Layer 5 of a small transformer language model trained on English Wikipedia (8 layers, counted from 0, width 128).
A neuron adds its activation times its output weights to the MLP's output. To switch it off is to set its activation to zero at one token and run the rest of the model.
A neuron's activation on a vector x is ReLU(weights . x + bias), where the dot is the dot product.

Input weights of the MLP neurons that the questions are about. A number n stands for n times 0.00047.
n74 (bias -0.049): 123 -95 183 384 -105 65 29 -30 118 -267 -152 351 124 -28 -4 -61 8 4 -194 218 135 -167 -264 103 -95 22 110 -223 127 42 254 98 31 -17 74 88 -261 -9 -93 -280 30 -4 72 34 -174 53 -141 172 -210 115 -9 -48 -180 0 0 -21 309 215 -77 137 96 -307 18 152 -106 29 -103 96 104 -52 84 165 17 30 0 184 0 214 -225 -31 -54 52 133 -13 -193 -98 117 111 158 171 -76 173 335 185 67 132 -101 13 5 -86 240 -72 -204 87 -18 -164 -328 162 220 -71 -130 -17 35 135 -54 -20 72 -109 -157 -44 13 110 -94 60 -56 -136 190 4
n115 (bias -0.030): -130 -214 8 -85 -123 -164 -149 -84 -36 -138 97 99 99 9 76 120 -150 -88 -210 72 86 -57 -107 -220 372 89 158 -128 -153 -4 -70 -161 76 35 62 279 168 221 -61 71 -19 -83 -73 39 -123 133 139 16 107 148 -18 337 166 -30 -178 -223 38 -232 87 41 -200 0 -40 -13 -333 42 -234 18 106 -178 17 62 -9 -62 -31 -182 96 280 -305 -35 161 149 70 18 -140 -152 277 -145 72 -28 -73 94 35 -142 -21 63 260 108 -51 185 120 100 -216 -75 139 150 -31 -147 -177 34 -220 70 129 56 -127 -170 -27 -209 48 49 -36 71 271 158 -70 138 -253 328
n125 (bias -0.046): -50 126 -27 15 147 57 37 8 39 263 -96 -16 102 -32 -4 -224 -52 186 -4 -98 30 128 -120 -123 157 19 117 -11 -228 107 -39 -49 47 -53 -122 -39 165 -54 -39 7 113 126 90 -37 40 -198 -194 162 142 -54 -156 181 -70 -55 -162 -33 -309 -76 232 27 -223 11 15 130 -217 40 115 19 130 189 30 -57 -71 42 103 284 -265 169 -48 -181 81 -65 38 116 -135 11 -38 -20 -165 73 -48 -134 272 143 29 -89 157 -4 -243 160 -142 -71 -218 161 62 -148 118 266 37 180 -53 -224 58 52 -77 -75 91 -92 -41 144 -83 23 159 -74 8 83 7 165
n170 (bias -0.065): 180 -30 149 72 -78 -50 -104 -128 -146 -159 25 -38 -165 -48 50 -8 0 -218 -124 -254 -76 -77 -29 163 44 -71 -152 -205 -329 52 -211 94 -42 -122 -50 46 46 -62 77 -173 83 121 146 190 194 109 -126 73 83 -223 -189 100 59 -8 -329 154 -96 -49 7 42 158 -20 84 -128 -57 -59 11 121 -137 -154 -48 -33 189 -218 62 -329 13 183 -111 232 -20 -45 49 -79 90 -199 49 -38 258 -68 52 27 -137 -215 64 105 27 -154 -246 12 4 53 -128 -29 -38 -8 -222 -4 311 4 124 349 159 64 167 50 150 64 32 -13 0 96 147 137 -124 -67 233 303
n245 (bias -0.041): 25 37 103 101 -18 11 -179 12 167 -77 -28 62 -54 -226 -41 208 -90 108 133 95 90 -203 57 96 -85 -171 25 75 4 -214 30 -191 -131 175 201 -193 -311 32 -150 -65 204 -19 91 -197 -85 -34 -12 -22 158 -32 144 281 37 -112 200 261 -136 112 108 136 -61 -36 -29 -32 150 -133 -26 -20 40 -28 -98 198 -98 165 12 54 -100 -126 228 262 -194 -36 -28 256 -99 48 56 -91 -74 -137 -262 -41 16 -176 35 0 34 253 -105 -169 89 -36 -121 -187 90 -153 -168 -208 39 54 161 88 53 129 -151 79 134 -4 -308 94 67 -114 116 -141 -149 -141 -90 89
n333 (bias -0.041): 347 -68 111 -45 -88 165 61 0 67 -115 -229 40 121 -50 -63 103 -198 -47 -107 165 -88 -77 263 -65 -94 -239 31 40 165 -133 -84 54 -20 50 4 4 -106 55 -55 30 34 56 112 -158 260 19 -28 91 -52 3 317 66 -151 42 -69 -45 -189 -55 -81 -277 -28 -15 -4 24 142 96 -65 214 20 139 -191 -201 149 -188 39 260 -29 182 8 266 30 -51 -43 143 68 31 -24 16 140 -187 -114 -40 296 184 106 8 29 23 -8 31 -12 -154 -122 43 -56 -80 39 -230 -108 -57 204 -109 -72 -38 -140 41 -138 19 69 168 -114 103 -19 -36 51 402 -241 79
n518 (bias -0.030): 65 -91 16 83 -90 127 -193 -258 -37 -37 -155 84 -79 -159 124 129 88 -9 57 47 88 112 5 -236 -30 211 218 0 24 9 -114 13 199 -246 204 111 -23 -196 -122 0 258 -94 138 49 -26 167 -203 130 -69 -112 -23 148 78 57 -281 151 -188 117 101 74 110 -98 194 187 -40 9 116 349 -45 -165 411 187 -173 -475 -91 -113 89 133 -79 4 310 -154 -22 -137 -58 201 -77 285 17 -125 128 34 77 -297 74 32 64 205 118 181 27 -36 132 -91 -78 71 145 -32 -62 92 272 -54 37 -234 183 -51 -235 66 53 -19 -272 -156 -67 92 272 30 -168 -155
n537 (bias -0.032): -184 198 152 196 -4 -181 60 84 -71 22 89 267 45 -61 -9 -259 -34 -163 -206 335 39 61 170 -23 -118 94 174 -8 32 124 -111 -113 189 105 208 104 -200 -141 49 50 116 62 -130 -73 -288 -38 -125 -53 -125 98 -149 189 63 8 -32 -164 -179 -149 0 -5 49 -117 -139 -44 -121 -38 28 -116 53 178 202 44 108 -84 -194 -14 179 49 -361 244 4 -53 70 -272 -221 48 -31 227 102 -97 -347 49 27 -174 187 103 4 251 -203 48 -200 -43 -97 49 -22 -64 18 232 -95 89 -13 158 -45 240 -64 -133 -137 171 -177 306 -119 -143 179 -211 176 4 82 -204
n643 (bias -0.039): 27 70 122 30 -161 -175 229 -65 -186 -16 -150 114 98 53 120 81 -264 103 37 -63 -75 8 -175 -44 125 217 80 90 56 137 -96 -87 -199 -121 -111 23 46 -73 18 -273 227 -126 -267 -90 7 141 225 220 182 135 23 -61 -175 114 -59 -179 -74 -168 -21 -23 -151 11 39 -31 8 -109 11 -19 -19 -43 -194 111 7 283 222 -111 -16 0 99 55 262 -202 -185 -70 84 83 -34 130 41 -70 -30 57 -27 -64 189 311 -57 -23 44 -31 15 8 184 15 202 4 111 -62 94 -88 -103 -145 -167 63 59 -36 -64 15 -83 -4 -87 -116 4 -116 -69 -247 171 177
n743 (bias -0.041): -220 91 249 60 -123 -151 0 166 -248 206 4 13 77 -26 50 4 173 133 24 132 57 250 30 -181 -36 0 -145 62 -22 128 -162 -136 38 -8 58 -47 -17 158 31 -289 200 24 -297 -81 -44 -87 -8 69 260 -140 -128 -93 4 36 -9 -52 208 -294 56 72 42 -98 165 -200 73 -106 19 -193 -71 -21 -40 54 142 207 150 133 138 -176 -96 -182 -24 29 185 13 -45 -188 -178 30 228 -69 -174 147 -79 -242 120 -42 261 82 347 -295 100 -127 -8 96 118 32 277 223 -94 -132 -108 -112 -122 -12 -12 0 116 129 191 89 90 17 -49 157 -50 -79 -65 -50
n750 (bias -0.042): -9 -205 37 281 -144 75 -78 -160 38 158 -72 -182 -95 -121 141 47 37 21 -70 134 346 -17 249 9 126 128 70 305 -35 131 244 -71 146 117 152 112 -136 212 31 -36 -18 104 95 -12 276 -92 -30 20 -252 97 -38 157 313 57 122 0 73 -80 -23 -147 -311 -212 120 225 -75 -36 -97 -115 -4 158 95 68 87 143 63 -149 -31 -68 -142 132 90 -118 -25 -260 -142 -333 -169 196 -24 -171 -37 -212 -136 -128 114 56 131 -4 181 -51 26 75 -131 153 -90 8 135 26 -79 305 38 130 248 82 0 -16 -136 37 -50 -129 -87 150 -159 155 76 80 -62 115
n998 (bias -0.049): 89 -29 108 65 14 -30 23 55 -216 -68 104 -175 -65 17 -40 169 4 -154 239 -329 -69 -59 64 -8 -15 -60 -14 -290 17 145 63 82 -109 -23 -79 -69 80 -230 -243 42 104 64 -101 -62 114 -26 157 117 24 -60 83 18 16 164 -131 -38 -141 95 266 41 -208 -269 -97 255 -47 -82 58 -80 -68 136 270 -127 31 -166 143 -258 -99 44 -19 -145 92 32 -117 100 90 -47 202 -220 -42 -62 69 -103 -56 -45 -111 -64 -149 -194 120 -146 -136 -187 131 -76 -16 31 -47 48 186 160 -171 252 16 262 179 4 263 23 58 85 -62 -4 157 -182 -222 38 -150 28

Output weights of the MLP neurons that the questions are about. A number n stands for n times 0.00045.
n74: 84 46 23 -135 -44 -91 -79 -79 166 151 -164 -69 -131 -32 -387 101 -49 201 -120 35 -202 -82 -69 29 -174 109 -31 -109 294 -80 -200 204 49 218 -217 5 -115 9 -192 9 -100 181 -4 -140 -175 388 -59 82 352 45 -95 119 210 -49 -77 146 -206 241 -136 -13 -132 293 -118 207 -94 31 -112 -42 -91 -17 71 39 -17 -196 -4 31 -189 125 -17 -209 -23 112 -64 -23 192 80 136 -286 -36 156 87 -117 177 -48 -17 121 122 120 23 -206 -25 -282 -17 -54 313 -71 56 132 -241 -70 108 27 285 83 310 -50 0 37 205 121 -293 -90 147 -192 -54 -207 -13 -99
n115: 26 -39 89 -24 226 -57 45 89 -59 -109 57 -228 -130 13 117 -23 4 77 -112 126 163 -16 8 164 -323 132 -217 13 150 -70 104 248 67 -254 -91 102 88 -145 115 -96 -182 -266 -24 -178 31 -34 -181 -72 -73 71 190 -67 259 247 80 -82 -230 -44 -65 -90 95 -181 -118 -106 213 162 109 109 -347 -16 -127 -24 -96 211 126 66 135 -108 -167 67 85 198 -35 -151 44 75 262 146 4 -54 -31 -144 -30 -127 233 -27 155 8 -154 -191 -130 -39 -153 66 -4 -185 -104 -34 131 -126 32 -164 9 121 -17 63 51 26 361 -4 153 -79 157 160 -42 20 102 -285
n125: -27 -122 -4 -173 -180 271 87 25 -60 -147 -183 -12 -124 124 136 433 8 82 -164 -157 -123 -70 187 -51 64 -153 58 -99 70 -283 110 150 -76 91 -36 65 160 -62 -40 89 -136 67 66 28 -4 85 -296 43 -16 -21 47 0 121 128 90 -174 30 -257 54 -108 16 237 146 212 -66 194 -4 4 -45 90 -102 -132 -53 128 -23 -186 -250 13 -59 -52 48 146 188 145 -262 -30 266 -118 -114 -76 8 -52 -159 33 -16 -32 232 27 143 9 74 -123 -292 106 189 -105 -27 -232 -69 -165 143 232 -80 214 157 17 -165 92 120 -331 -13 -13 84 -36 -34 196 151 -221
n170: -175 26 -77 16 -25 61 156 33 -4 128 77 4 148 -178 143 86 -50 -60 367 200 55 -158 -205 -150 51 9 132 102 223 -100 -74 -102 25 169 32 159 96 105 -172 92 -188 -161 98 -44 -284 84 -170 281 -89 -147 98 44 -85 84 106 -47 -137 -101 217 194 -171 81 47 123 88 83 149 247 -130 65 47 -12 -125 24 -138 167 4 -113 152 -38 -26 -8 59 34 -8 46 -4 -116 -133 -88 58 -173 119 95 103 144 -278 -4 193 -122 -169 -20 -12 147 232 66 205 -455 -68 -126 4 -13 122 45 55 -80 48 -22 -98 -155 -86 -222 -250 -470 -105 33 -153 69
n245: -91 -157 108 -103 -165 85 52 -48 94 96 -251 37 196 127 -165 129 -11 -39 -329 -59 -53 -7 -201 -98 7 -56 -22 -189 176 0 107 12 370 -89 -159 -12 67 188 -73 -15 -49 -75 -104 -40 -125 -8 -47 140 -222 126 -54 -133 62 -80 -23 -174 -86 26 63 142 -170 11 -66 15 -272 -42 -282 18 -129 -276 -46 107 -15 111 45 15 108 -46 -32 -93 12 35 148 -92 -54 49 -60 -90 0 68 166 -11 46 -146 29 -85 167 4 105 32 122 115 262 71 -59 0 187 -8 77 130 -236 89 -103 -55 4 323 4 118 133 38 62 -11 53 387 126 4 29 117
n333: -97 -81 44 118 -3 141 231 34 61 -64 200 -103 -82 91 35 180 23 -77 -75 -9 70 -124 106 27 -22 206 20 -203 42 -81 70 -47 -38 25 122 98 11 -17 67 -140 183 14 -182 6 -194 85 -80 -21 51 -3 -71 -69 237 -73 88 81 -6 -117 122 -26 -36 20 -103 111 -104 -78 18 -114 161 31 -3 -192 -11 68 -125 14 69 96 -68 -203 71 119 47 64 -100 -32 -43 -123 -14 -84 22 8 274 -117 135 -38 -82 -11 0 -58 8 -41 62 16 -200 -95 133 -91 0 -68 -34 73 -30 -14 0 82 -36 87 -28 38 65 6 55 68 44 143 25 -11
n518: -44 5 -29 -266 -47 197 181 -157 230 293 17 -204 -263 -34 90 182 24 82 165 -88 81 -431 -45 48 107 -40 -168 -29 -126 -19 133 -67 57 -40 -77 -146 35 92 -9 24 -354 -19 -102 13 75 91 18 -125 -229 -114 24 -18 10 -95 167 -9 10 59 83 -219 117 319 -115 70 104 -5 153 -40 -147 9 -171 110 -132 -60 122 458 -130 -57 71 230 140 251 -40 -177 198 -212 -65 73 305 66 -88 160 -153 -112 -85 92 111 -57 -441 10 -17 -62 -326 114 -129 -108 247 -380 58 124 -101 172 25 14 -304 -225 148 98 83 -24 68 57 245 -116 195 125 182 -224
n537: -38 61 139 -111 23 -27 121 -299 9 -53 4 -114 -55 -42 37 -21 302 -23 55 -143 0 -35 -22 -218 82 29 0 -83 33 -123 -328 51 0 -163 -130 -103 -97 97 231 -210 -39 139 179 39 348 -92 13 223 -248 -215 -283 -325 -191 -78 51 55 -121 -92 161 234 165 181 181 54 21 68 91 9 -98 -274 114 22 268 107 17 -5 -121 -41 -166 -180 -266 38 -337 120 -239 5 -126 -52 227 -137 114 244 139 -90 282 -64 129 195 112 148 17 -90 0 237 -106 68 -138 213 139 71 -292 -134 191 244 -156 148 13 -24 -4 151 -201 0 -73 103 -124 -99 81 198
n643: -352 -22 94 -168 0 37 -203 -255 -152 35 -252 178 -17 -111 -182 4 211 -34 -201 -144 -93 49 -57 -39 112 -4 37 342 190 63 -13 -119 -25 -47 -12 251 -27 -57 -69 46 -45 -29 -45 -116 201 -127 -167 236 221 34 -107 -128 99 174 115 8 -108 -8 -37 -33 -229 195 43 -83 23 71 31 91 188 -253 -180 111 -105 243 194 42 -211 -25 181 -38 -22 -98 56 -26 -36 -290 99 82 -155 122 -55 87 -98 149 -52 -31 103 51 -147 88 155 44 -233 4 82 96 -84 0 30 131 -57 132 150 406 -51 -196 124 22 345 17 -138 122 38 -230 144 37 -131 -45
n743: -350 -224 -51 158 112 -26 417 115 -151 -81 170 -113 32 82 141 68 -54 -37 -176 124 -109 -70 -165 -91 163 -197 -13 -32 -33 -257 179 -206 -73 -21 56 186 217 -175 91 27 261 -98 -159 60 -216 18 -4 -23 57 159 124 82 120 -32 -110 -85 -194 74 49 80 26 -79 -253 76 -203 108 28 -30 -48 -123 365 -70 22 344 -133 194 111 135 -114 28 -227 -97 30 55 39 -45 93 -378 72 54 101 -59 -179 151 -73 143 66 201 102 236 46 72 48 -67 22 -174 -420 -18 -165 159 -35 69 -76 -158 172 23 150 -224 -172 -18 69 -41 -320 -39 351 71 -13 144
n750: 306 -93 32 -9 142 -53 53 -40 -155 157 -174 -87 68 -82 -14 123 -5 -203 -67 344 109 118 -139 -244 68 91 -84 320 -32 139 -183 9 -5 224 -241 -19 96 -9 -155 -18 -188 298 115 77 186 -50 -153 -165 263 104 -23 -103 267 141 -77 -76 -78 -117 -190 -18 4 117 -119 71 79 171 -236 63 22 -205 155 184 -135 -13 50 68 27 -13 168 -169 -332 71 282 -164 4 -314 204 321 13 72 -4 -13 -82 -178 -81 50 -22 -234 37 156 -58 -42 -53 243 -18 -183 85 14 -105 53 -26 27 278 184 59 14 -81 -279 88 77 51 36 -395 208 -32 -164 -165 -152
n998: 91 36 235 0 -60 -110 128 -166 -8 78 -92 113 -44 269 53 4 92 -102 226 430 -131 97 -105 -132 74 180 -129 -71 -112 -61 -59 198 127 -61 -79 58 24 -160 -42 -135 -186 -39 9 -25 23 -255 -115 53 -140 79 -301 211 -4 -22 -198 98 -205 97 217 107 -12 193 40 -13 108 -126 55 249 -97 -42 85 259 143 85 60 91 -253 195 -49 -4 31 -20 268 -268 -91 -195 -17 -148 -355 22 129 98 150 283 -87 97 17 -85 -201 -127 120 -135 271 150 -59 -90 36 -18 -27 21 -42 -388 -18 -85 83 48 -153 90 110 22 -89 205 -65 -177 -162 -253 168 4

Each question names a token from some text and the token that comes next. It shows the vector x that enters the MLP there. A number n stands for n times 0.012.

Then comes g, the gradient of the next token's log-probability with respect to the MLP's output, scaled to length 1. A neuron's effect is roughly proportional to its activation times (output weights . g). A number n stands for n times 0.0007.

" ch", then "arg"
x: -12 149 -202 -68 38 -49 52 5 0 -50 6 84 -120 -28 25 -33 28 -39 -200 -54 50 -23 -173 4 105 -89 -159 30 119 -11 129 1 -16 36 30 -13 14 103 -23 -55 -263 -5 -38 179 -83 -118 -66 -66 31 46 68 -19 18 9 16 -9 137 -34 -73 27 9 63 36 131 63 136 35 12 98 34 82 -10 9 19 120 72 -144 98 104 31 -56 -12 -91 0 -23 -63 -84 -81 -83 -50 62 149 -18 53 7 -17 -90 25 -41 26 -79 50 -17 83 -72 -70 28 -30 -68 103 -43 -2 85 -93 -11 30 119 52 41 12 -14 -63 -4 -119 144 -25 -8 -74
g: 121 -45 96 -236 15 203 -91 200 -123 -49 110 43 77 -84 51 92 -38 -128 97 58 100 129 129 21 230 -47 -25 -95 -6 -22 43 -55 -136 295 74 119 -162 112 12 -96 -126 58 -30 -136 30 -105 -55 -156 100 129 88 -164 75 -120 116 24 -2 -70 146 -203 257 -30 64 269 -191 177 -49 -107 198 -291 8 118 -76 -42 -160 -199 -128 -16 -160 36 -163 -23 -93 69 122 -14 -39 142 -70 58 -137 190 -196 50 220 -100 106 -102 -269 -60 -59 117 -48 251 17 243 -82 -178 -265 13 73 115 -243 54 -29 -6 93 -162 87 -119 90 -55 -30 31 41 -47 180 -42
Which neuron, switched off, raises the next token's probability most? n74

"0", then " to"
x: -86 32 -212 -5 66 -102 -79 -88 36 43 28 -13 -42 -65 -1 46 -13 -129 -45 65 -25 10 -23 -46 139 4 -27 98 -56 -34 41 -71 -76 -105 31 -42 94 30 -178 -28 -243 62 -8 153 -50 -170 -1 -187 143 136 31 -2 -16 73 -105 113 71 -31 13 80 1 24 55 51 33 27 147 -79 -12 23 89 -5 -101 149 -62 32 -36 64 107 110 -70 -2 -15 -112 13 -47 -11 71 -110 116 34 12 30 -15 -58 -126 55 -103 20 -114 71 173 45 122 10 28 -51 47 -30 181 -53 -32 43 8 9 -66 78 82 -7 68 -45 10 -2 -118 -69 -41 59 -29
g: -15 -151 147 -7 146 -115 40 -263 -102 67 -67 101 -110 118 -103 -18 120 -2 60 118 36 5 -115 -14 13 -139 -50 -212 100 47 -25 256 161 -167 -2 35 12 -63 170 11 112 -221 54 189 -3 -130 -23 174 14 234 -181 -1 49 91 -180 120 98 -226 216 206 -56 31 140 98 64 -24 -97 61 69 -96 -261 -125 87 73 80 -232 -28 299 115 84 5 -218 -96 -5 180 2 51 -274 100 -46 30 -130 14 168 -38 -6 -66 94 -29 -69 179 -173 162 -142 102 -22 138 -99 45 31 -203 -88 -230 -44 267 -30 -152 118 54 13 217 50 -82 -196 -142 -157 -111 -69
Which neuron, switched off, raises the next token's probability most? n750

"ank", then " m"
x: -34 114 -231 -127 30 -90 -45 69 95 -122 49 112 -52 52 69 15 -43 -313 -73 76 -73 127 -67 11 56 41 -124 -60 -19 1 -67 54 -46 -65 -20 33 -6 -24 -75 186 -102 -93 -8 142 1 -16 21 27 47 42 63 -182 2 77 -23 37 203 56 -35 -34 78 94 -8 -16 83 51 86 -54 -2 -5 106 71 51 20 -20 -57 -78 -9 67 139 -114 -2 56 14 -20 -80 -67 -16 -43 48 164 -13 -2 37 37 31 46 -52 -111 -3 13 -2 -107 122 -6 -117 -24 35 -30 102 40 -46 -1 -46 168 -20 6 -13 1 -58 -15 -2 -19 -63 -61 42 -7 -7
g: -109 126 178 107 -136 137 -1 -125 -120 11 -16 -52 150 -42 163 63 -114 -363 120 -49 -38 -107 17 -111 -88 -177 87 -16 -147 45 55 9 196 245 -84 -68 23 -274 -230 214 -115 67 -165 -36 50 5 -25 18 272 17 -14 94 -220 -326 124 -13 64 -134 109 96 31 19 62 -100 -215 122 157 84 -87 -27 81 107 64 183 131 211 6 42 -12 -130 108 67 -38 182 50 -113 112 -141 -22 -111 2 27 -86 33 141 256 42 -21 -36 -19 42 3 -24 149 131 117 -42 -272 -16 -127 140 -96 -47 93 -120 -45 -19 -14 -344 -81 -238 64 220 -159 121 -67 68 51
Switching off which neuron hurts the next token most? n170

" to", then " sy"
x: -44 103 -26 14 115 -76 -24 -129 -73 -131 11 42 30 -41 54 21 110 -6 -123 72 -35 74 -96 46 -52 17 -70 97 72 -8 159 57 -84 63 79 -67 123 71 -22 5 -252 -16 -72 109 -35 -96 -33 -116 252 112 58 -76 -5 69 27 25 -36 0 -126 38 136 -47 -7 -34 -29 2 191 41 45 102 69 3 -7 -28 -108 -4 -45 -1 -24 148 16 -74 -62 -81 -13 -55 42 41 66 -44 51 118 15 -20 -63 -54 -4 117 -46 -140 74 75 -35 -6 8 -41 -32 -46 -5 109 10 -41 -7 -129 104 -88 20 -87 -41 -21 -52 5 -19 -135 23 -19 -40 -17
g: 19 -32 -170 94 -176 -85 -197 69 -141 17 91 -152 -196 -122 105 -3 -151 -28 -20 107 231 -138 53 -11 262 -141 85 4 -78 15 -16 84 -53 32 115 290 -126 49 345 157 -193 15 7 -195 71 120 -107 63 -132 4 -78 86 49 -131 -7 163 125 108 -84 69 137 -25 -118 -153 -100 0 230 19 31 29 -186 74 -32 57 71 45 146 -29 6 -161 206 -82 68 131 -134 3 -111 76 -210 93 105 -33 -126 231 4 161 -60 -156 -146 -55 -93 -155 151 -245 0 -29 175 -212 -99 78 4 25 131 190 139 143 -183 -164 -164 1 -121 140 -137 292 125 -26 -7 -102
Which neuron, switched off, raises the next token's probability most? n537

"ent", then " of"
x: 45 97 -157 -80 101 -143 -60 35 44 -83 -3 -15 -24 -1 -125 96 -32 -114 -65 93 -78 -20 4 35 83 18 -214 -30 -23 186 288 -53 58 -48 12 26 26 -25 -85 -28 -192 29 -38 70 -30 -17 20 -64 41 142 -8 -83 -7 -6 -57 55 108 -40 -286 -4 7 -23 64 83 79 63 49 -10 -38 27 -24 21 -58 -1 -20 -128 -36 47 144 45 46 85 -13 -94 130 -62 35 142 72 151 125 129 16 10 -7 -35 -20 -40 19 76 93 5 4 7 4 -45 -140 -6 5 20 -22 -12 -109 -68 -78 -58 -45 24 -5 70 -73 113 57 -75 -72 11 -73 -65
g: 69 -104 -97 153 182 84 57 -44 176 169 5 20 7 -27 30 150 67 60 284 131 -57 31 74 -239 55 154 -334 18 -35 40 116 130 -60 -74 -138 100 32 61 -55 -42 98 -266 -65 -3 -44 -63 6 -81 -32 9 333 -67 22 71 43 48 169 -92 10 -83 -194 27 -117 160 11 77 -178 15 -100 70 94 44 -278 -42 -172 118 -94 -3 26 92 82 -113 -152 -196 4 -49 167 -320 188 80 90 52 -79 -5 44 -67 251 -91 -50 -99 -263 -52 -62 -2 9 -413 -32 -63 -120 -168 -106 131 -92 37 2 -4 89 17 255 11 -65 -141 102 156 272 124 -65 -16
Switching off which neuron hurts the next token most? n74

"o", then " and"
x: -94 89 -183 -38 6 -232 20 -139 -4 -35 -55 20 -1 48 1 49 -25 -32 -71 17 -82 64 -14 -36 -21 84 -77 147 60 -23 117 -61 -53 -21 -10 -91 -77 47 -102 109 -120 32 -21 111 39 4 58 -194 -9 157 107 -87 -20 101 25 -52 -62 -83 -163 80 95 -8 89 38 49 -60 51 -90 48 5 66 -1 -15 -33 -34 73 -5 87 57 94 29 74 122 -35 132 -31 -53 -23 -17 66 116 138 -17 -60 71 -62 -122 -34 -107 -46 38 -31 16 -78 46 23 126 -49 -92 17 50 -14 13 84 59 -133 -87 81 30 -2 -40 88 89 -52 14 107 -24 -230
g: -129 -153 142 -93 56 29 -217 90 272 -29 26 -63 -73 -94 -141 -39 28 -169 -23 213 -16 61 279 -211 -99 -108 90 139 50 -236 -90 -153 105 -28 104 -98 98 37 19 -69 71 270 78 -162 22 -325 -179 -13 11 183 284 -259 -195 176 -38 -104 -19 127 116 164 48 -54 -90 -196 85 -44 24 -89 -196 -3 45 114 -121 -15 60 96 56 -112 76 100 102 -38 -122 -267 5 -28 -216 -140 64 -235 30 106 85 13 153 -143 136 -199 13 131 -28 19 19 194 102 63 -107 124 186 -27 34 54 46 140 -31 -68 29 107 -72 50 104 211 -142 -5 -12 -29 202 -108
Switching off which neuron hurts the next token most? n537

" were", then " ch"
x: 19 35 -9 -16 48 -38 -115 -26 64 -26 -171 -1 -47 -89 6 13 -21 -135 -95 117 -38 9 -123 50 69 -64 -288 71 95 39 155 25 11 61 51 -37 -25 -70 165 54 -265 42 -53 73 3 -85 42 -205 60 62 137 -36 -24 54 4 77 18 -46 -192 52 76 44 25 2 -14 30 144 -58 32 94 3 19 -38 12 -23 -10 -11 224 153 120 -125 23 45 45 26 7 81 23 -22 15 60 205 -37 71 43 -42 -7 37 -32 -13 -82 39 -33 14 -11 34 -109 -42 -111 40 73 -12 -112 -30 -23 15 9 -66 13 -10 -85 10 -8 -132 81 35 -81 -104
g: 129 -5 155 151 36 62 -145 -149 -92 -17 172 -5 -23 34 -62 61 101 -21 112 -190 18 -172 70 160 166 16 -231 38 8 -190 21 -91 49 -10 -79 -156 171 -83 -45 273 -5 -102 126 -273 43 -6 -63 -71 34 -218 386 6 91 14 -191 158 107 -129 185 -94 112 -84 36 158 -322 -120 34 -59 -78 -159 37 -75 185 -90 -167 -109 27 28 17 51 37 63 70 309 -251 -47 -44 -16 60 -94 -47 -172 -10 -32 -172 -9 120 76 -65 4 -136 -380 47 -68 -88 -92 23 53 191 52 227 172 -70 65 67 -70 -11 142 -25 154 -12 170 16 -42 -67 197 132 -82
Switching off which neuron hurts the next token most? n333

"oint", then ","
x: -46 130 -209 -209 60 -110 -144 26 77 -80 -46 -31 -2 100 95 44 12 -189 -71 70 -25 -30 41 -27 -25 -21 -277 32 -16 78 56 -15 -65 -58 40 -46 -42 67 18 1 -213 -89 26 159 -21 7 76 -193 63 4 122 -70 6 34 -150 68 75 26 -84 29 55 41 109 43 33 123 149 5 -2 45 14 -28 15 7 -30 -69 1 127 146 131 -23 96 -2 -12 119 -149 46 -7 -1 22 -2 94 20 -27 -99 71 -18 -6 -45 -32 28 26 -54 136 41 13 -86 -62 -47 47 -44 -76 4 -10 -69 -43 -90 66 -24 7 -134 51 22 -76 79 12 23 104
g: -30 -162 21 54 -44 -143 -184 57 108 70 154 -98 -154 -4 31 -131 -93 63 -168 122 -197 106 140 -132 -182 90 98 190 67 43 15 72 -72 -251 -124 -89 115 125 17 120 -180 97 -112 111 -16 83 -17 -332 33 161 184 -193 -66 95 75 74 -160 6 -38 6 60 -45 50 33 -145 52 82 35 -256 25 48 -2 -273 242 21 268 278 -14 -76 52 104 95 -26 -47 108 10 118 -16 -178 -276 12 197 56 -203 7 76 195 -5 75 91 35 73 -231 213 -168 85 -206 97 -12 -42 97 -54 163 -25 13 -117 -58 -149 183 0 -25 -183 186 -147 -8 70 131 -177
Switching off which neuron hurts the next token most? n115

" sub", then "pr"
x: -12 6 -162 -119 8 -32 33 -195 -55 -84 93 58 -43 -43 -36 -37 -10 -94 -79 -94 81 30 -22 58 163 46 -80 19 88 1 46 24 -41 48 32 -12 125 109 -124 31 -192 -59 -84 125 6 79 -93 -166 85 101 32 65 -80 16 39 25 65 57 -27 51 9 18 -35 121 69 46 17 -24 43 99 155 1 12 -45 71 -26 -9 90 84 191 -3 -25 37 23 160 -42 -91 -102 -198 114 31 88 85 -79 -74 -2 -7 44 -77 -8 -39 -54 -101 67 60 -139 -32 98 6 24 -46 -8 0 27 22 -123 3 -59 70 31 -55 -54 -83 -133 110 34 -18 -138
g: -183 32 -36 -113 45 -45 -17 101 -90 113 83 -26 -72 73 -19 116 56 94 244 -84 60 41 -44 199 -109 -106 46 140 -29 -12 -181 -312 -235 -10 91 -1 35 -121 -231 352 92 112 -16 106 153 -110 -39 13 -12 78 -86 -172 20 -43 236 -31 -81 -20 -37 -135 17 -218 192 -13 -212 193 7 70 163 19 4 70 -137 92 -68 102 0 16 -58 -27 120 4 -90 143 -136 207 345 93 -120 64 -83 7 56 -116 65 -171 -133 36 -245 113 -287 29 -82 24 -181 -61 -252 -40 -31 195 200 73 -82 192 -52 -162 -101 -108 -55 -85 67 -4 -92 199 -15 82 243 140
Switching off which neuron hurts the next token most? n125

"z", then "il"
x: -55 149 3 -44 105 -110 -82 -127 -5 -47 55 1 -124 -83 -25 -20 20 -132 -13 28 -49 -19 -43 -2 -154 169 -48 94 -33 -54 27 2 -16 -44 49 -22 57 50 58 204 -122 -57 -97 67 35 -51 153 -143 44 57 44 -197 79 73 29 112 92 20 -138 82 47 53 -10 -17 -64 -31 -7 -21 69 57 143 3 -60 -50 -77 40 39 82 198 42 -44 0 87 16 224 21 -59 -79 -96 -63 22 133 1 -25 -20 -94 -97 -43 -42 32 5 -36 7 -57 -24 13 123 68 -64 149 84 72 3 -50 33 39 -81 -18 19 -16 62 -6 -26 -46 25 -63 -73 -127
g: 74 -36 32 -134 -244 70 -27 -262 169 21 18 186 8 180 -140 83 254 95 -114 70 -82 -208 59 176 -193 148 300 -42 -72 35 -155 246 66 209 -88 39 33 80 -122 -108 46 -17 13 90 -75 -11 -61 135 22 -22 -164 151 -70 85 -175 -75 -15 2 -164 -70 106 143 66 27 -151 16 -35 372 74 -144 -207 -67 80 -190 122 33 -78 72 74 73 0 98 282 16 -137 253 11 -77 -15 -116 46 17 -175 199 -92 -70 -48 -118 -301 148 -146 -76 96 9 -228 92 4 70 206 -71 -10 -110 172 -130 -130 -90 6 -24 -49 -22 -135 93 121 -8 -78 104 -89 -133
Switching off which neuron hurts the next token most? n518